Layer 5 of a small transformer language model trained on English Wikipedia (8 layers, counted from 0, width 128).
Take only the direct path to the model's output, skipping the later layers: a vector added to the residual stream pushes a token's score in proportion to its dot product with that token's output vector.

Output vectors of the tokens that the questions are about. A number n stands for (n - 500) times 0.0028.
"ms": 460 613 687 442 513 365 553 603 463 497 420 557 565 656 460 576 468 536 325 401 545 602 604 182 880 307 449 388 711 319 590 515 226 378 526 367 542 496 582 437 381 325 488 464 665 754 751 443 311 654 508 588 256 629 548 365 307 590 373 239 554 294 602 438 368 415 426 326 492 443 375 594 443 537 604 451 591 422 364 415 352 542 349 555 582 375 742 531 569 299 483 600 572 595 480 336 463 566 622 599 289 533 534 420 491 477 430 282 482 552 394 454 591 779 675 428 747 726 591 646 409 467 513 606 476 500 600 618
" living": 515 592 444 568 701 603 459 713 405 481 630 543 620 350 524 327 439 348 349 449 572 556 397 419 575 575 307 710 591 506 402 393 518 498 646 417 455 590 408 460 456 606 559 687 482 391 521 492 371 563 491 520 435 482 545 466 523 593 462 500 620 308 698 414 595 565 367 502 488 493 552 527 373 522 560 526 691 556 369 523 589 449 407 586 525 503 426 384 404 519 703 476 388 587 317 714 412 547 541 487 286 500 371 609 226 412 620 524 432 494 419 595 567 691 663 646 468 557 638 479 488 475 420 549 569 500 573 611
"esota": 548 375 428 481 345 402 555 756 450 464 772 249 471 270 773 490 672 529 533 310 446 422 368 228 732 618 346 362 496 284 541 303 514 662 510 408 141 500 177 404 332 564 685 764 785 562 505 543 446 846 377 399 529 519 624 260 730 484 243 611 334 405 641 384 419 209 521 321 251 479 543 804 393 593 579 550 690 466 366 505 542 550 167 500 285 514 603 634 441 281 450 805 600 527 425 500 227 384 673 366 650 549 409 714 335 380 596 495 513 473 468 610 751 694 536 490 505 401 712 654 583 675 531 641 285 598 598 742
"orter": 639 492 674 470 435 729 490 540 340 378 449 558 566 290 392 554 323 469 567 439 358 430 415 674 703 563 425 349 446 617 381 491 450 519 492 561 524 496 595 567 434 411 478 736 900 603 819 775 340 551 412 286 571 519 573 529 788 582 432 443 314 690 535 361 534 492 635 350 635 424 504 481 371 394 476 471 695 394 357 677 541 569 508 591 532 655 523 496 327 351 468 615 577 496 511 349 273 399 408 413 545 511 324 722 534 515 628 382 394 407 537 504 630 593 538 658 641 547 454 399 576 583 534 477 221 689 636 574
" U": 445 427 425 401 574 547 405 465 512 517 538 528 512 474 635 482 634 542 605 442 511 567 494 406 440 617 553 496 415 432 472 595 466 446 494 461 492 464 394 560 529 477 564 437 541 457 446 550 599 427 515 579 482 353 508 526 464 450 498 456 421 456 459 478 486 423 504 566 490 621 453 504 490 578 596 496 325 549 488 429 410 626 551 394 590 474 506 590 504 617 554 440 564 447 587 625 447 488 477 500 453 468 344 488 498 448 533 456 562 580 479 460 494 463 513 389 504 462 450 542 527 505 612 414 551 396 408 506
"asc": 575 537 662 574 459 404 592 531 233 425 392 507 652 565 391 430 373 530 441 659 345 388 479 559 617 373 540 618 456 293 536 581 414 694 489 661 249 426 374 462 404 407 419 433 471 534 530 625 475 515 405 430 473 678 523 528 532 579 400 433 282 539 500 467 583 496 445 388 377 544 483 421 456 391 483 386 656 377 389 714 321 598 377 438 425 605 402 481 514 441 472 632 580 525 427 589 494 627 624 533 523 525 408 643 273 471 436 470 568 385 484 719 526 419 609 691 413 572 448 299 640 411 735 480 304 599 466 730
"ota": 542 500 624 576 436 325 649 537 414 441 392 532 424 625 560 592 539 291 656 489 389 540 545 287 452 379 422 424 481 391 443 383 327 527 603 562 549 613 210 565 391 589 541 579 606 690 450 519 480 473 243 445 572 550 581 485 483 464 362 616 460 298 725 368 475 192 539 391 476 238 439 413 446 332 548 399 500 391 429 394 788 634 617 374 678 579 424 472 464 459 363 552 560 429 374 445 383 559 599 454 448 527 458 691 338 455 603 500 361 407 436 604 483 379 527 464 524 333 577 472 629 467 508 623 465 929 585 650
" television": 526 534 471 494 675 553 475 615 507 481 673 491 509 252 538 603 417 645 589 540 457 520 401 564 615 711 493 635 495 506 323 330 280 608 665 475 657 792 500 537 497 528 379 643 530 529 477 475 616 663 413 426 613 414 622 535 470 503 503 530 417 356 535 406 528 585 428 511 495 303 586 542 535 456 689 484 545 616 577 503 611 592 345 422 369 615 464 602 445 508 568 541 489 552 522 477 543 328 475 531 475 486 424 520 475 635 607 438 528 362 492 482 545 663 478 611 528 540 473 530 698 550 703 581 453 503 552 544
"var": 500 520 618 513 663 289 683 456 370 424 418 232 530 629 608 530 444 464 255 405 506 362 432 646 479 412 458 497 576 336 504 375 457 539 560 448 262 731 546 340 446 340 452 543 682 537 523 414 415 424 446 618 564 613 428 425 550 500 450 549 507 319 446 642 287 415 518 411 560 409 463 438 567 351 679 459 523 483 287 511 465 535 490 672 320 574 526 585 368 465 483 446 808 604 493 464 295 474 566 328 552 545 570 619 379 353 485 369 403 559 374 479 495 542 608 563 625 435 496 287 427 403 540 463 581 525 443 560
"'s": 452 566 360 576 612 472 423 354 560 529 605 566 530 292 540 576 421 527 429 527 546 519 592 359 458 614 422 578 464 469 483 329 640 526 578 645 537 457 596 419 476 561 466 440 610 573 560 536 546 518 487 534 530 612 489 562 462 647 474 497 494 477 506 492 408 674 554 541 443 580 533 588 494 464 531 615 476 403 497 535 423 295 392 279 439 418 524 470 511 467 426 487 470 691 454 433 513 447 474 673 290 585 561 492 346 587 464 540 633 626 580 534 421 532 713 505 503 571 653 618 584 491 476 635 540 583 509 409
"ly": 382 388 506 482 526 461 350 339 606 494 232 465 558 411 444 634 340 675 310 655 464 686 452 515 693 571 668 425 614 359 390 574 553 482 435 617 601 444 639 667 545 459 271 585 265 672 747 684 424 525 620 540 531 266 405 634 511 633 567 114 556 288 298 630 500 720 617 459 449 680 288 418 605 348 619 536 492 309 546 476 526 592 281 493 461 697 664 496 648 497 667 474 649 337 534 385 511 470 737 595 481 556 257 618 470 515 560 409 575 543 460 369 584 478 442 492 507 557 463 271 581 538 454 356 605 411 548 580
"c": 478 620 708 664 653 408 601 555 503 518 432 479 328 570 443 548 491 396 526 589 554 573 521 556 740 356 457 594 599 566 452 818 237 467 408 518 437 607 580 625 454 638 362 548 337 360 411 457 402 500 647 380 509 569 559 537 311 463 222 400 426 569 552 465 460 516 565 493 568 395 548 585 476 585 543 607 411 555 351 538 587 444 588 386 579 449 433 304 603 542 553 394 559 627 438 397 531 369 477 548 485 545 652 429 550 592 479 485 511 536 463 413 549 463 416 509 368 486 418 484 434 423 457 439 590 450 605 540
" Juan": 626 470 563 503 540 280 566 526 366 490 448 508 467 436 691 618 618 363 540 492 482 494 370 508 596 511 381 515 502 318 515 326 396 538 526 461 442 584 361 360 555 544 420 475 563 442 459 439 425 497 369 463 349 608 473 379 518 543 374 338 512 589 500 355 510 491 506 494 435 349 575 573 547 354 577 526 541 559 307 482 570 494 511 449 407 497 543 549 494 546 606 383 629 615 503 508 482 527 566 334 492 468 380 755 469 399 666 560 407 533 440 520 496 407 710 668 521 565 395 569 591 658 578 514 489 492 484 513
"ings": 432 508 355 635 266 237 486 456 594 541 710 480 543 540 465 705 682 635 534 589 261 476 457 378 564 596 355 601 769 512 438 505 496 597 620 391 299 402 521 340 517 497 545 496 500 557 237 528 570 602 674 537 433 519 620 407 540 535 490 541 474 374 393 337 690 272 517 441 445 479 414 724 720 718 472 489 774 405 360 529 534 455 468 511 270 606 553 309 409 247 395 500 612 437 439 528 515 390 774 651 397 521 706 519 534 710 459 458 338 337 515 322 616 631 623 562 395 431 658 419 442 542 423 642 154 583 429 722
"ady": 635 486 620 384 347 406 672 609 362 452 463 301 568 559 433 764 278 311 349 465 430 611 436 655 471 634 497 497 571 437 560 329 483 430 402 478 496 526 587 608 383 434 367 578 365 481 574 729 384 465 470 513 514 581 650 345 719 496 670 563 303 566 539 473 487 425 608 385 487 334 603 696 429 583 660 553 472 353 465 410 606 618 457 514 439 606 668 307 213 389 419 391 468 513 490 670 378 277 443 485 414 535 384 567 324 663 645 416 516 575 487 570 530 643 439 729 534 477 353 509 644 506 365 593 469 663 376 601
"adem": 487 372 698 423 721 163 676 622 500 410 463 420 640 320 504 528 290 374 404 614 429 384 406 550 573 484 383 319 570 413 551 423 394 637 530 552 487 780 462 344 468 429 580 504 572 642 618 433 474 496 590 443 496 512 701 530 313 420 392 283 265 525 665 461 571 255 539 352 399 283 604 438 408 269 504 272 512 508 325 593 585 463 597 407 245 592 488 588 169 389 347 657 741 466 523 666 544 361 466 316 647 548 769 323 342 504 524 496 676 445 579 677 463 542 768 575 504 463 670 383 512 549 570 548 368 724 527 629
"ctions": 538 529 467 532 621 342 478 624 538 379 657 412 366 613 560 537 728 570 379 587 437 437 320 366 701 419 419 295 434 570 584 470 278 578 487 489 583 649 380 475 212 329 492 362 432 557 757 519 476 482 504 703 513 763 554 483 429 668 324 552 556 448 737 176 448 385 345 481 402 222 420 748 601 470 435 410 442 475 550 717 387 187 419 801 492 450 472 314 326 423 461 773 629 626 475 519 582 553 516 455 427 477 368 843 514 520 387 228 345 430 220 522 604 564 695 400 657 637 460 464 539 472 673 538 203 619 391 468
"eign": 546 482 609 212 633 368 390 396 208 475 517 342 792 315 474 756 573 390 509 404 292 226 446 406 670 580 550 385 464 601 456 634 441 747 525 436 505 582 554 560 450 451 496 629 447 559 482 582 253 621 443 197 402 454 600 440 777 583 641 133 449 500 509 353 590 348 560 409 187 183 523 706 105 392 300 379 454 537 261 642 464 682 378 612 313 685 723 474 430 363 653 624 326 683 694 580 599 496 671 460 697 520 266 701 439 589 456 605 305 641 474 462 780 580 435 739 416 677 730 648 670 534 404 607 478 509 772 553
"zy": 616 438 667 615 620 252 486 504 567 481 398 356 585 540 487 811 538 244 466 565 496 574 485 346 615 898 523 400 581 581 504 290 565 545 553 443 171 646 397 298 500 603 400 419 493 359 557 675 311 542 321 474 477 504 756 394 424 643 388 577 625 403 559 302 414 553 429 362 576 390 612 737 372 551 588 507 344 531 465 525 638 617 508 665 371 546 429 410 555 439 688 637 753 504 587 518 407 470 610 537 410 536 406 336 440 600 581 325 381 504 595 752 494 515 843 485 444 641 716 383 385 394 458 601 477 439 268 489
"nam": 523 617 757 541 448 128 538 321 491 449 467 367 656 495 868 481 384 531 402 462 335 327 628 329 644 436 631 378 503 358 430 420 190 564 504 385 488 724 396 388 347 521 552 558 589 315 542 548 518 547 614 604 535 325 519 452 555 604 371 284 431 447 760 398 417 298 513 459 493 161 484 666 280 445 436 423 692 386 585 537 696 391 413 439 350 531 345 656 453 609 625 410 562 467 286 433 551 496 470 525 515 520 730 465 259 455 449 308 421 543 478 520 512 579 395 620 552 671 347 618 549 542 411 429 140 536 593 515
"aint": 664 299 606 370 512 362 426 429 416 456 418 562 526 561 358 580 431 190 454 536 462 471 477 326 766 429 399 470 430 473 616 452 392 618 550 618 416 531 372 551 448 257 602 679 720 680 576 575 551 615 586 260 522 555 399 420 644 496 308 435 557 477 489 447 552 392 552 398 452 472 445 575 570 403 372 387 777 607 533 690 348 595 530 376 481 727 656 488 378 417 655 577 362 693 597 613 558 726 621 343 422 508 253 536 589 437 462 453 329 473 559 647 619 542 271 772 626 660 639 453 531 485 524 507 507 439 608 503
"Other": 460 480 664 562 538 507 476 580 535 423 574 455 473 482 697 608 415 426 480 345 519 369 393 414 444 594 526 427 411 447 355 410 379 610 486 577 547 593 438 435 179 343 471 476 568 459 632 488 356 612 365 331 335 480 389 481 625 542 524 307 397 383 486 441 409 348 289 428 417 299 555 626 431 614 553 314 517 611 493 489 767 461 500 570 233 421 576 576 486 431 511 677 591 561 584 339 563 510 451 379 603 450 619 551 267 690 444 463 500 418 590 616 643 520 385 690 605 529 553 364 615 596 507 548 314 685 427 513
"place": 497 483 737 595 560 269 840 601 514 483 519 384 496 340 555 754 389 529 253 467 547 254 474 520 652 551 660 282 550 509 667 535 427 557 653 583 431 582 421 741 282 749 337 496 488 779 659 529 372 685 375 504 471 344 630 486 667 449 644 297 445 263 533 552 295 605 415 378 527 181 401 717 313 618 202 469 549 400 500 662 276 397 508 616 416 409 564 294 437 453 590 619 492 640 423 418 278 640 563 367 327 484 652 431 555 663 550 415 522 286 406 654 580 532 674 504 544 485 539 368 684 456 432 521 452 462 612 473
"ure": 562 554 315 431 488 424 528 438 410 478 560 722 471 652 448 610 475 504 545 433 621 529 528 528 650 631 326 635 671 664 557 337 472 664 424 624 519 321 492 407 481 560 794 553 466 510 645 636 627 442 722 347 637 674 560 597 349 544 375 351 619 366 518 414 468 32 574 462 557 356 604 555 529 384 507 681 532 442 514 387 403 244 486 559 446 596 638 369 381 559 666 603 482 426 549 510 503 397 838 366 479 537 515 415 598 531 373 293 494 355 571 670 511 555 473 642 623 517 610 478 581 473 492 493 444 487 557 446
"ecutive": 598 610 519 347 659 259 457 659 233 418 346 516 529 342 518 763 496 423 390 436 496 492 526 301 617 467 442 564 536 376 431 608 247 578 712 447 410 658 574 603 263 677 371 618 777 556 682 373 500 460 330 290 475 663 532 430 741 454 389 453 232 606 409 307 424 478 611 321 550 696 586 492 442 707 286 500 440 603 248 548 670 704 434 575 165 549 437 654 430 625 694 621 561 512 424 593 409 180 496 430 476 501 577 536 284 406 642 476 378 485 307 411 675 598 619 634 614 470 393 595 676 598 673 566 421 504 583 419
"pp": 721 609 645 507 428 420 367 559 677 443 497 370 517 672 599 486 636 389 490 433 420 366 463 290 528 517 382 528 560 397 424 611 365 441 576 455 346 536 507 429 500 397 303 565 631 550 608 379 276 649 452 682 507 629 487 446 462 630 330 686 561 450 427 321 461 525 366 420 561 396 675 606 397 365 693 445 611 510 459 616 685 639 660 337 340 596 447 553 354 300 599 572 371 506 597 519 541 398 649 606 437 510 705 456 330 526 408 453 407 487 355 401 636 497 363 371 418 484 370 338 465 449 604 410 557 730 454 545
" had": 542 444 462 540 372 420 522 457 455 535 458 497 562 529 647 366 625 411 516 409 500 605 533 503 411 603 446 606 507 594 443 311 627 558 664 549 559 547 470 439 405 567 441 500 647 467 461 552 637 674 513 519 571 752 683 552 495 563 608 500 528 518 440 519 353 658 518 494 542 320 497 331 480 360 512 505 614 423 455 711 519 375 409 344 628 500 617 403 386 549 497 565 447 630 417 393 518 400 439 533 405 451 518 564 447 381 436 536 522 544 415 378 500 662 728 581 443 605 710 515 412 460 347 565 484 503 630 540

Each question shows what one neuron of this layer's MLP adds at an activation of 1. A number n stands for (n - 500) times 0.00099.

n252: 444 460 471 458 505 568 521 646 528 639 513 484 506 424 511 417 485 669 525 548 480 496 587 531 490 447 568 625 483 494 479 472 482 461 484 540 549 536 439 531 458 376 521 554 505 512 555 398 469 495 549 548 429 526 513 586 534 491 514 513 452 502 518 600 579 518 505 659 484 533 458 385 335 473 448 481 378 523 478 442 609 440 421 529 475 495 458 542 470 565 536 527 557 494 436 498 448 477 476 582 554 318 427 414 558 553 555 502 449 422 452 511 296 591 488 635 483 494 480 582 569 465 532 618 491 504 478 485
Which of these tokens does it push up most? " television"

n174: 555 479 548 500 589 411 624 528 537 468 425 605 440 494 473 544 463 424 602 425 517 589 657 482 481 462 545 522 579 520 468 461 471 475 405 546 615 484 422 528 536 410 606 582 470 442 610 485 604 521 595 523 543 511 480 504 514 488 630 441 437 579 460 555 416 388 599 515 668 475 478 467 483 421 492 543 426 458 520 510 578 476 488 473 512 484 467 374 485 579 482 490 517 371 442 614 518 562 498 388 543 292 506 457 536 475 581 431 591 524 481 487 563 496 498 509 512 535 624 608 449 481 605 595 449 535 508 545
Which of these tokens does it push up most? "ure"

n20: 367 410 382 696 454 528 406 478 576 516 463 482 521 449 580 568 563 391 379 429 624 500 557 491 430 563 593 450 536 513 409 355 584 428 393 496 512 446 561 529 457 469 482 480 484 417 379 596 664 515 428 453 561 588 551 398 507 555 447 476 464 533 487 496 597 531 500 595 553 537 603 576 481 433 516 470 480 426 561 605 477 355 654 591 350 463 531 448 500 504 440 428 491 513 494 519 350 510 506 447 399 518 472 558 602 454 481 533 509 464 437 473 513 337 478 632 559 368 549 607 536 483 399 560 427 525 511 506
Which of these tokens does it push down most? "ms"

n184: 450 463 542 482 511 515 538 530 442 335 579 566 611 524 421 528 566 432 623 441 631 397 594 547 521 488 536 338 513 491 465 569 416 399 422 385 516 405 530 451 468 538 478 442 498 538 487 440 456 553 577 515 326 410 648 432 552 569 660 556 368 510 546 540 456 557 500 540 570 450 532 650 520 481 603 514 399 476 396 445 510 275 431 479 498 429 480 538 347 489 563 583 498 423 533 469 502 532 551 592 652 447 535 447 426 530 587 470 546 524 550 477 377 566 521 520 556 502 450 530 452 588 526 513 470 651 437 528
Which of these tokens does it push down most? "aint"

n295: 389 525 412 427 550 521 522 427 472 609 554 603 592 451 512 406 504 571 576 500 536 512 475 549 396 597 491 475 374 362 528 561 528 516 493 548 638 493 516 513 417 411 482 560 422 400 525 474 511 490 618 405 538 452 540 506 516 455 474 457 437 494 517 469 506 489 563 702 515 546 482 465 552 566 545 520 438 502 540 404 469 655 411 537 529 602 513 519 551 506 599 409 424 463 504 620 457 546 590 472 496 417 427 530 530 498 523 407 544 540 596 420 349 678 474 455 455 460 545 525 478 530 462 518 447 483 381 645
Which three tokens does it push up most, strongest first? " U", "ly", " television"

n305: 430 518 486 343 484 411 565 569 546 466 520 467 536 479 445 518 421 573 447 408 441 451 465 459 538 427 410 483 554 434 564 485 476 517 462 592 538 485 430 420 574 509 519 554 394 573 445 527 426 611 496 504 432 591 410 369 552 338 448 500 306 557 506 432 526 450 516 699 545 520 517 493 459 586 543 562 568 249 409 455 543 485 475 424 546 529 445 549 507 500 523 416 480 542 534 489 529 619 567 491 552 551 422 526 368 478 509 349 536 560 528 510 601 485 455 663 552 477 579 606 466 431 551 437 404 486 449 542
Which of these tokens does it push up most? "esota"

n84: 388 433 418 444 455 519 518 589 431 494 629 498 498 567 549 435 462 428 409 465 472 511 557 470 420 449 500 528 562 511 502 581 523 503 494 331 404 426 688 583 463 556 493 490 531 496 479 476 534 419 580 488 483 465 535 319 522 485 558 377 375 607 469 538 408 488 463 464 505 414 526 575 608 549 500 387 434 383 589 515 496 483 555 534 484 542 470 409 486 513 510 453 493 476 486 418 515 448 586 471 696 461 509 480 426 483 482 436 378 292 612 453 576 606 450 617 547 511 613 579 487 446 609 522 510 419 525 325
Which of these tokens does it push down most? "ota"

n278: 565 362 511 488 473 612 463 532 571 460 510 482 468 392 410 498 529 590 387 467 498 621 448 595 467 504 482 482 684 476 515 486 531 557 591 473 452 438 537 480 507 558 541 403 523 617 425 502 423 597 404 475 472 498 474 517 594 465 477 488 520 507 538 540 544 481 454 441 587 382 466 491 513 422 494 489 545 515 511 490 504 538 520 500 438 507 569 626 466 514 379 698 467 373 472 498 423 548 586 542 371 331 577 434 565 572 463 587 456 380 526 453 532 525 519 489 380 544 424 490 561 534 442 431 390 531 496 545
Which of these tokens does it push up most? "ings"

n110: 488 502 359 346 536 389 463 493 514 437 558 590 521 493 564 580 375 600 423 457 610 418 394 511 402 442 529 541 577 463 576 549 456 545 420 513 387 536 621 485 605 600 418 632 537 461 518 361 544 300 482 484 465 365 348 434 559 395 394 437 509 487 522 544 500 673 451 365 647 488 370 522 613 491 458 449 511 513 504 509 531 438 416 558 482 485 426 531 464 568 506 520 552 410 576 764 398 578 489 512 498 441 457 464 402 596 601 533 441 530 448 509 543 545 480 536 569 429 481 593 532 485 507 404 498 526 544 372
Which two tokens does it push up most, strongest first? "ecutive", "var"

n302: 458 491 488 567 540 608 433 541 448 438 448 407 495 484 490 458 482 433 485 522 526 435 429 548 485 450 476 511 552 348 564 444 525 413 540 498 532 521 416 589 518 489 538 332 373 422 500 532 521 594 633 560 531 441 478 432 486 510 401 502 393 415 618 504 427 688 549 470 410 600 470 394 529 450 508 570 592 458 521 529 438 520 522 536 518 556 547 614 441 596 534 387 477 582 634 549 502 489 502 556 466 460 332 361 537 607 584 455 549 556 543 585 438 483 466 599 430 426 452 477 476 533 543 465 425 481 581 378
Which of these tokens does it push down most? "ings"

n223: 473 551 470 556 509 536 372 554 519 576 362 545 476 483 570 463 433 418 471 591 505 599 456 451 482 492 552 565 507 319 562 539 391 576 376 508 622 452 515 343 527 508 417 478 437 568 436 484 500 532 511 492 550 331 615 533 548 476 450 548 404 482 606 462 498 533 479 553 484 573 490 482 525 494 507 476 554 612 520 575 438 432 580 360 441 577 544 470 505 430 555 434 452 457 338 448 407 494 473 423 550 617 565 328 557 410 558 582 574 454 577 692 559 516 448 586 491 420 500 377 434 571 548 397 512 566 443 597
Which two tokens does it push up most, strongest first? "adem", "asc"

n196: 480 411 379 566 510 481 520 529 440 417 510 522 475 510 481 535 477 518 469 443 527 640 470 486 541 577 502 623 614 433 539 517 462 509 439 591 481 462 496 531 597 551 441 428 599 502 613 502 524 320 477 505 565 507 563 496 500 430 528 611 430 613 559 491 614 498 503 453 456 574 425 654 478 487 592 493 467 465 509 545 444 488 341 443 500 500 518 425 385 520 578 450 459 469 489 498 572 480 456 516 435 535 587 592 492 449 587 473 559 494 504 589 443 376 495 557 488 455 398 662 524 523 358 602 394 537 492 454
Which of these tokens does it push up most? "ady"

n303: 511 495 542 649 470 623 406 596 377 503 545 627 458 415 508 441 438 527 600 589 575 561 478 494 472 500 478 573 507 469 310 549 407 560 547 472 472 517 519 587 473 551 466 702 618 488 449 494 450 630 642 473 581 533 480 498 461 442 514 481 404 502 521 510 481 474 335 657 495 637 528 381 586 634 549 459 521 551 398 406 392 520 504 534 508 536 494 406 333 557 579 483 573 554 508 514 506 575 435 444 401 567 359 502 448 473 698 504 469 526 479 510 648 516 479 502 598 511 554 450 439 507 469 467 516 498 435 462
Which of these tokens does it push up most? " living"

n90: 507 514 676 471 472 568 514 549 383 619 474 525 431 352 545 584 552 508 552 555 491 411 464 598 388 576 522 386 394 509 502 493 514 541 508 539 540 657 528 523 517 515 407 532 554 397 515 578 455 541 379 437 506 427 511 488 502 491 416 443 482 371 479 525 523 522 614 639 600 542 458 453 363 621 536 556 546 572 441 440 569 646 570 534 540 363 445 556 512 405 529 498 560 624 502 553 564 453 524 578 447 525 491 616 425 571 586 486 416 545 352 596 459 525 539 500 537 404 577 500 338 452 491 646 506 490 455 626
Which of these tokens does it push up most? "zy"

n317: 593 437 555 410 571 513 500 546 527 519 513 624 519 564 526 531 450 524 523 548 566 436 422 487 556 494 375 498 437 585 498 539 571 543 450 624 407 542 491 553 473 606 459 603 542 444 618 498 374 588 498 603 477 425 432 434 369 493 395 406 545 447 470 459 608 481 413 451 538 594 594 518 484 598 468 492 541 424 595 356 506 504 472 421 589 551 443 367 495 370 624 448 371 574 529 404 684 535 585 519 459 375 528 502 401 432 474 409 493 473 542 458 461 534 404 646 556 459 664 447 493 359 562 566 450 527 487 566
Which of these tokens does it push up most? "aint"

n182: 507 462 496 584 543 492 457 561 448 421 553 703 466 475 568 516 479 416 374 554 547 458 567 413 633 510 485 540 390 475 456 527 619 602 385 603 576 469 521 514 538 516 532 458 491 460 486 405 545 512 457 532 538 504 460 527 358 575 500 483 403 502 431 500 482 436 522 617 489 491 380 517 461 452 412 504 475 541 581 432 539 563 428 531 447 411 399 650 639 498 399 537 507 535 456 539 356 564 443 561 432 490 453 528 513 495 420 548 519 513 476 566 431 552 580 590 514 457 630 709 380 628 415 557 515 435 380 456
Which of these tokens does it push up most? "'s"

n8: 372 450 536 590 513 520 531 579 493 467 398 467 448 543 443 564 480 435 461 463 564 543 503 513 563 485 474 405 521 530 544 518 561 364 433 497 381 475 493 371 409 510 540 494 463 486 599 517 407 377 460 580 373 525 410 548 463 441 552 429 475 545 627 486 507 384 492 729 387 477 468 476 486 557 598 522 441 479 471 623 459 502 520 538 507 502 545 471 370 487 422 398 492 452 532 518 535 410 514 477 586 409 502 609 507 479 557 484 583 473 498 388 559 484 437 532 419 495 440 504 584 565 464 614 467 532 462 515
Which of these tokens does it push up most? "ady"

n67: 584 664 635 527 387 490 515 466 548 305 579 435 428 468 457 474 398 299 472 482 572 472 418 494 506 513 409 528 456 389 438 530 606 514 494 528 365 536 464 515 447 533 406 514 520 424 581 573 418 514 553 424 610 485 522 413 486 424 539 542 388 410 561 492 453 493 547 357 467 472 533 466 490 650 469 564 498 424 507 490 543 602 562 494 485 519 393 490 468 378 498 563 559 518 504 355 482 506 551 464 506 470 541 430 391 585 483 465 541 527 527 473 538 479 376 518 538 497 524 470 512 361 422 488 431 546 486 597
Which of these tokens does it push down most? " U"

n255: 401 524 507 517 522 431 468 367 625 653 437 558 533 494 680 491 516 391 471 498 500 598 449 498 414 542 502 515 509 450 532 485 521 555 421 505 525 516 473 567 473 529 432 310 620 502 567 565 538 567 513 574 428 491 642 415 483 438 474 482 449 510 514 476 495 470 535 452 526 562 507 417 595 542 562 533 547 490 414 474 427 494 485 452 530 430 510 431 567 454 411 520 475 496 528 520 531 390 402 505 458 566 564 516 531 462 428 442 424 507 496 474 574 379 466 546 433 586 493 581 384 458 441 507 481 503 587 477
Which of these tokens does it push up most? " had"

n204: 506 551 403 473 516 363 448 488 443 634 537 533 507 394 537 655 630 541 519 536 420 500 454 510 468 527 489 393 525 411 536 407 484 537 510 472 562 482 530 543 566 483 463 612 547 618 480 517 559 476 494 543 364 578 436 403 584 512 429 440 529 515 434 559 616 435 576 507 452 548 558 641 453 548 477 504 575 401 482 455 568 421 496 479 525 350 487 524 592 598 489 473 500 442 400 581 486 526 514 472 510 438 526 399 430 372 394 452 550 551 603 485 380 565 413 369 601 507 456 513 613 478 486 409 421 442 463 504
Which two tokens does it push up most, strongest first? "nam", "esota"

n156: 500 526 490 454 466 500 496 589 439 425 465 505 550 589 483 436 408 509 537 457 507 472 565 369 406 494 583 513 350 425 529 486 598 528 557 497 413 536 437 466 428 432 431 446 446 475 519 438 576 492 446 482 510 565 515 529 567 418 526 476 498 565 452 502 512 550 473 254 552 568 514 455 463 433 382 553 507 571 462 463 459 510 430 500 416 449 581 468 467 497 514 490 421 491 600 536 478 457 488 567 468 762 507 506 495 545 553 560 548 470 546 516 425 477 477 556 580 539 520 439 478 522 458 464 443 384 530 436
Which two tokens does it push up most, strongest first? "ecutive", "asc"

n142: 489 374 516 556 547 374 470 500 528 512 531 498 571 510 429 578 401 410 580 537 469 682 523 508 476 500 534 604 536 496 625 380 438 486 524 570 575 491 541 426 620 394 517 572 500 536 527 560 604 594 476 472 462 551 500 455 467 405 564 504 534 570 449 390 355 355 489 481 428 594 409 453 437 441 541 432 512 446 533 392 519 538 675 423 496 521 521 545 522 650 512 410 472 554 482 489 548 581 460 622 493 392 458 389 631 452 463 477 397 557 478 545 524 409 569 535 432 550 494 627 500 480 435 475 552 504 530 470
Which of these tokens does it push up most? "aint"

n276: 572 627 525 441 624 548 517 615 525 580 549 557 530 657 593 560 408 624 471 607 500 430 382 444 558 470 419 353 515 577 514 488 389 643 561 351 538 420 601 565 395 535 502 535 474 428 421 518 710 512 493 513 448 446 533 579 540 410 539 524 480 372 445 586 493 513 477 239 544 485 663 421 507 457 617 403 389 500 436 461 502 349 412 416 552 480 535 612 418 400 460 470 425 552 466 552 526 429 475 452 316 662 606 554 545 549 455 540 471 534 698 471 564 502 553 589 594 567 480 473 507 432 601 490 465 395 574 476
Which of these tokens does it push up most? " television"

n270: 481 542 442 596 502 592 421 488 540 470 486 498 373 519 522 490 613 533 459 398 643 410 538 424 465 559 466 553 579 502 514 498 558 601 575 405 487 422 447 471 493 498 472 572 695 397 677 552 537 547 652 459 542 427 560 380 425 535 577 552 530 340 468 435 385 608 532 531 518 476 519 510 514 614 466 536 572 500 489 458 563 544 479 524 545 558 479 404 553 535 523 447 437 473 510 624 506 544 532 450 487 544 405 490 384 462 603 577 646 532 440 567 400 483 487 463 402 613 430 530 487 471 552 554 569 496 474 479
Which of these tokens does it push up most? " living"

n176: 375 480 463 411 442 581 461 428 412 629 611 478 600 462 453 476 604 423 492 517 441 390 340 550 542 473 558 475 353 553 558 364 498 441 472 441 516 496 550 480 498 442 611 429 460 637 564 516 512 382 413 427 462 524 542 516 399 485 520 492 520 447 653 455 422 468 502 531 486 467 352 422 474 506 584 441 414 518 564 534 504 555 519 496 584 563 428 365 435 380 553 624 626 586 409 553 475 502 500 409 544 562 402 496 413 529 464 486 494 515 490 486 582 399 489 564 527 502 498 372 470 502 521 513 364 583 606 483
Which of these tokens does it push up most? "ctions"

n177: 491 480 492 472 444 525 500 536 455 457 703 577 482 470 527 577 586 580 472 402 502 534 556 496 516 455 420 413 546 539 425 471 533 436 593 401 565 478 542 456 541 584 461 424 433 366 442 579 486 533 633 549 468 426 470 527 477 529 565 456 498 374 576 510 525 472 633 571 516 306 471 429 580 572 498 590 376 559 558 438 392 511 483 523 517 457 382 581 459 574 547 465 616 397 526 465 534 559 541 588 564 349 421 367 366 556 518 347 513 489 581 414 537 511 525 603 490 455 510 478 570 562 558 413 440 576 436 488
Which of these tokens does it push down most? "aint"

n4: 585 291 475 631 673 498 473 588 629 563 551 379 485 410 498 588 515 390 498 455 514 407 376 504 511 437 474 537 544 520 525 428 419 597 565 630 566 515 489 528 512 468 547 457 527 464 513 564 444 530 479 460 500 461 524 604 438 530 475 453 431 506 590 540 535 352 528 472 467 561 526 523 460 590 582 405 698 482 502 465 361 519 364 538 455 544 478 483 493 463 522 492 414 485 547 653 414 414 393 468 498 388 470 510 526 463 507 454 405 369 529 665 482 435 454 454 589 498 490 464 485 535 609 502 579 618 408 565
Which of these tokens does it push down most? " had"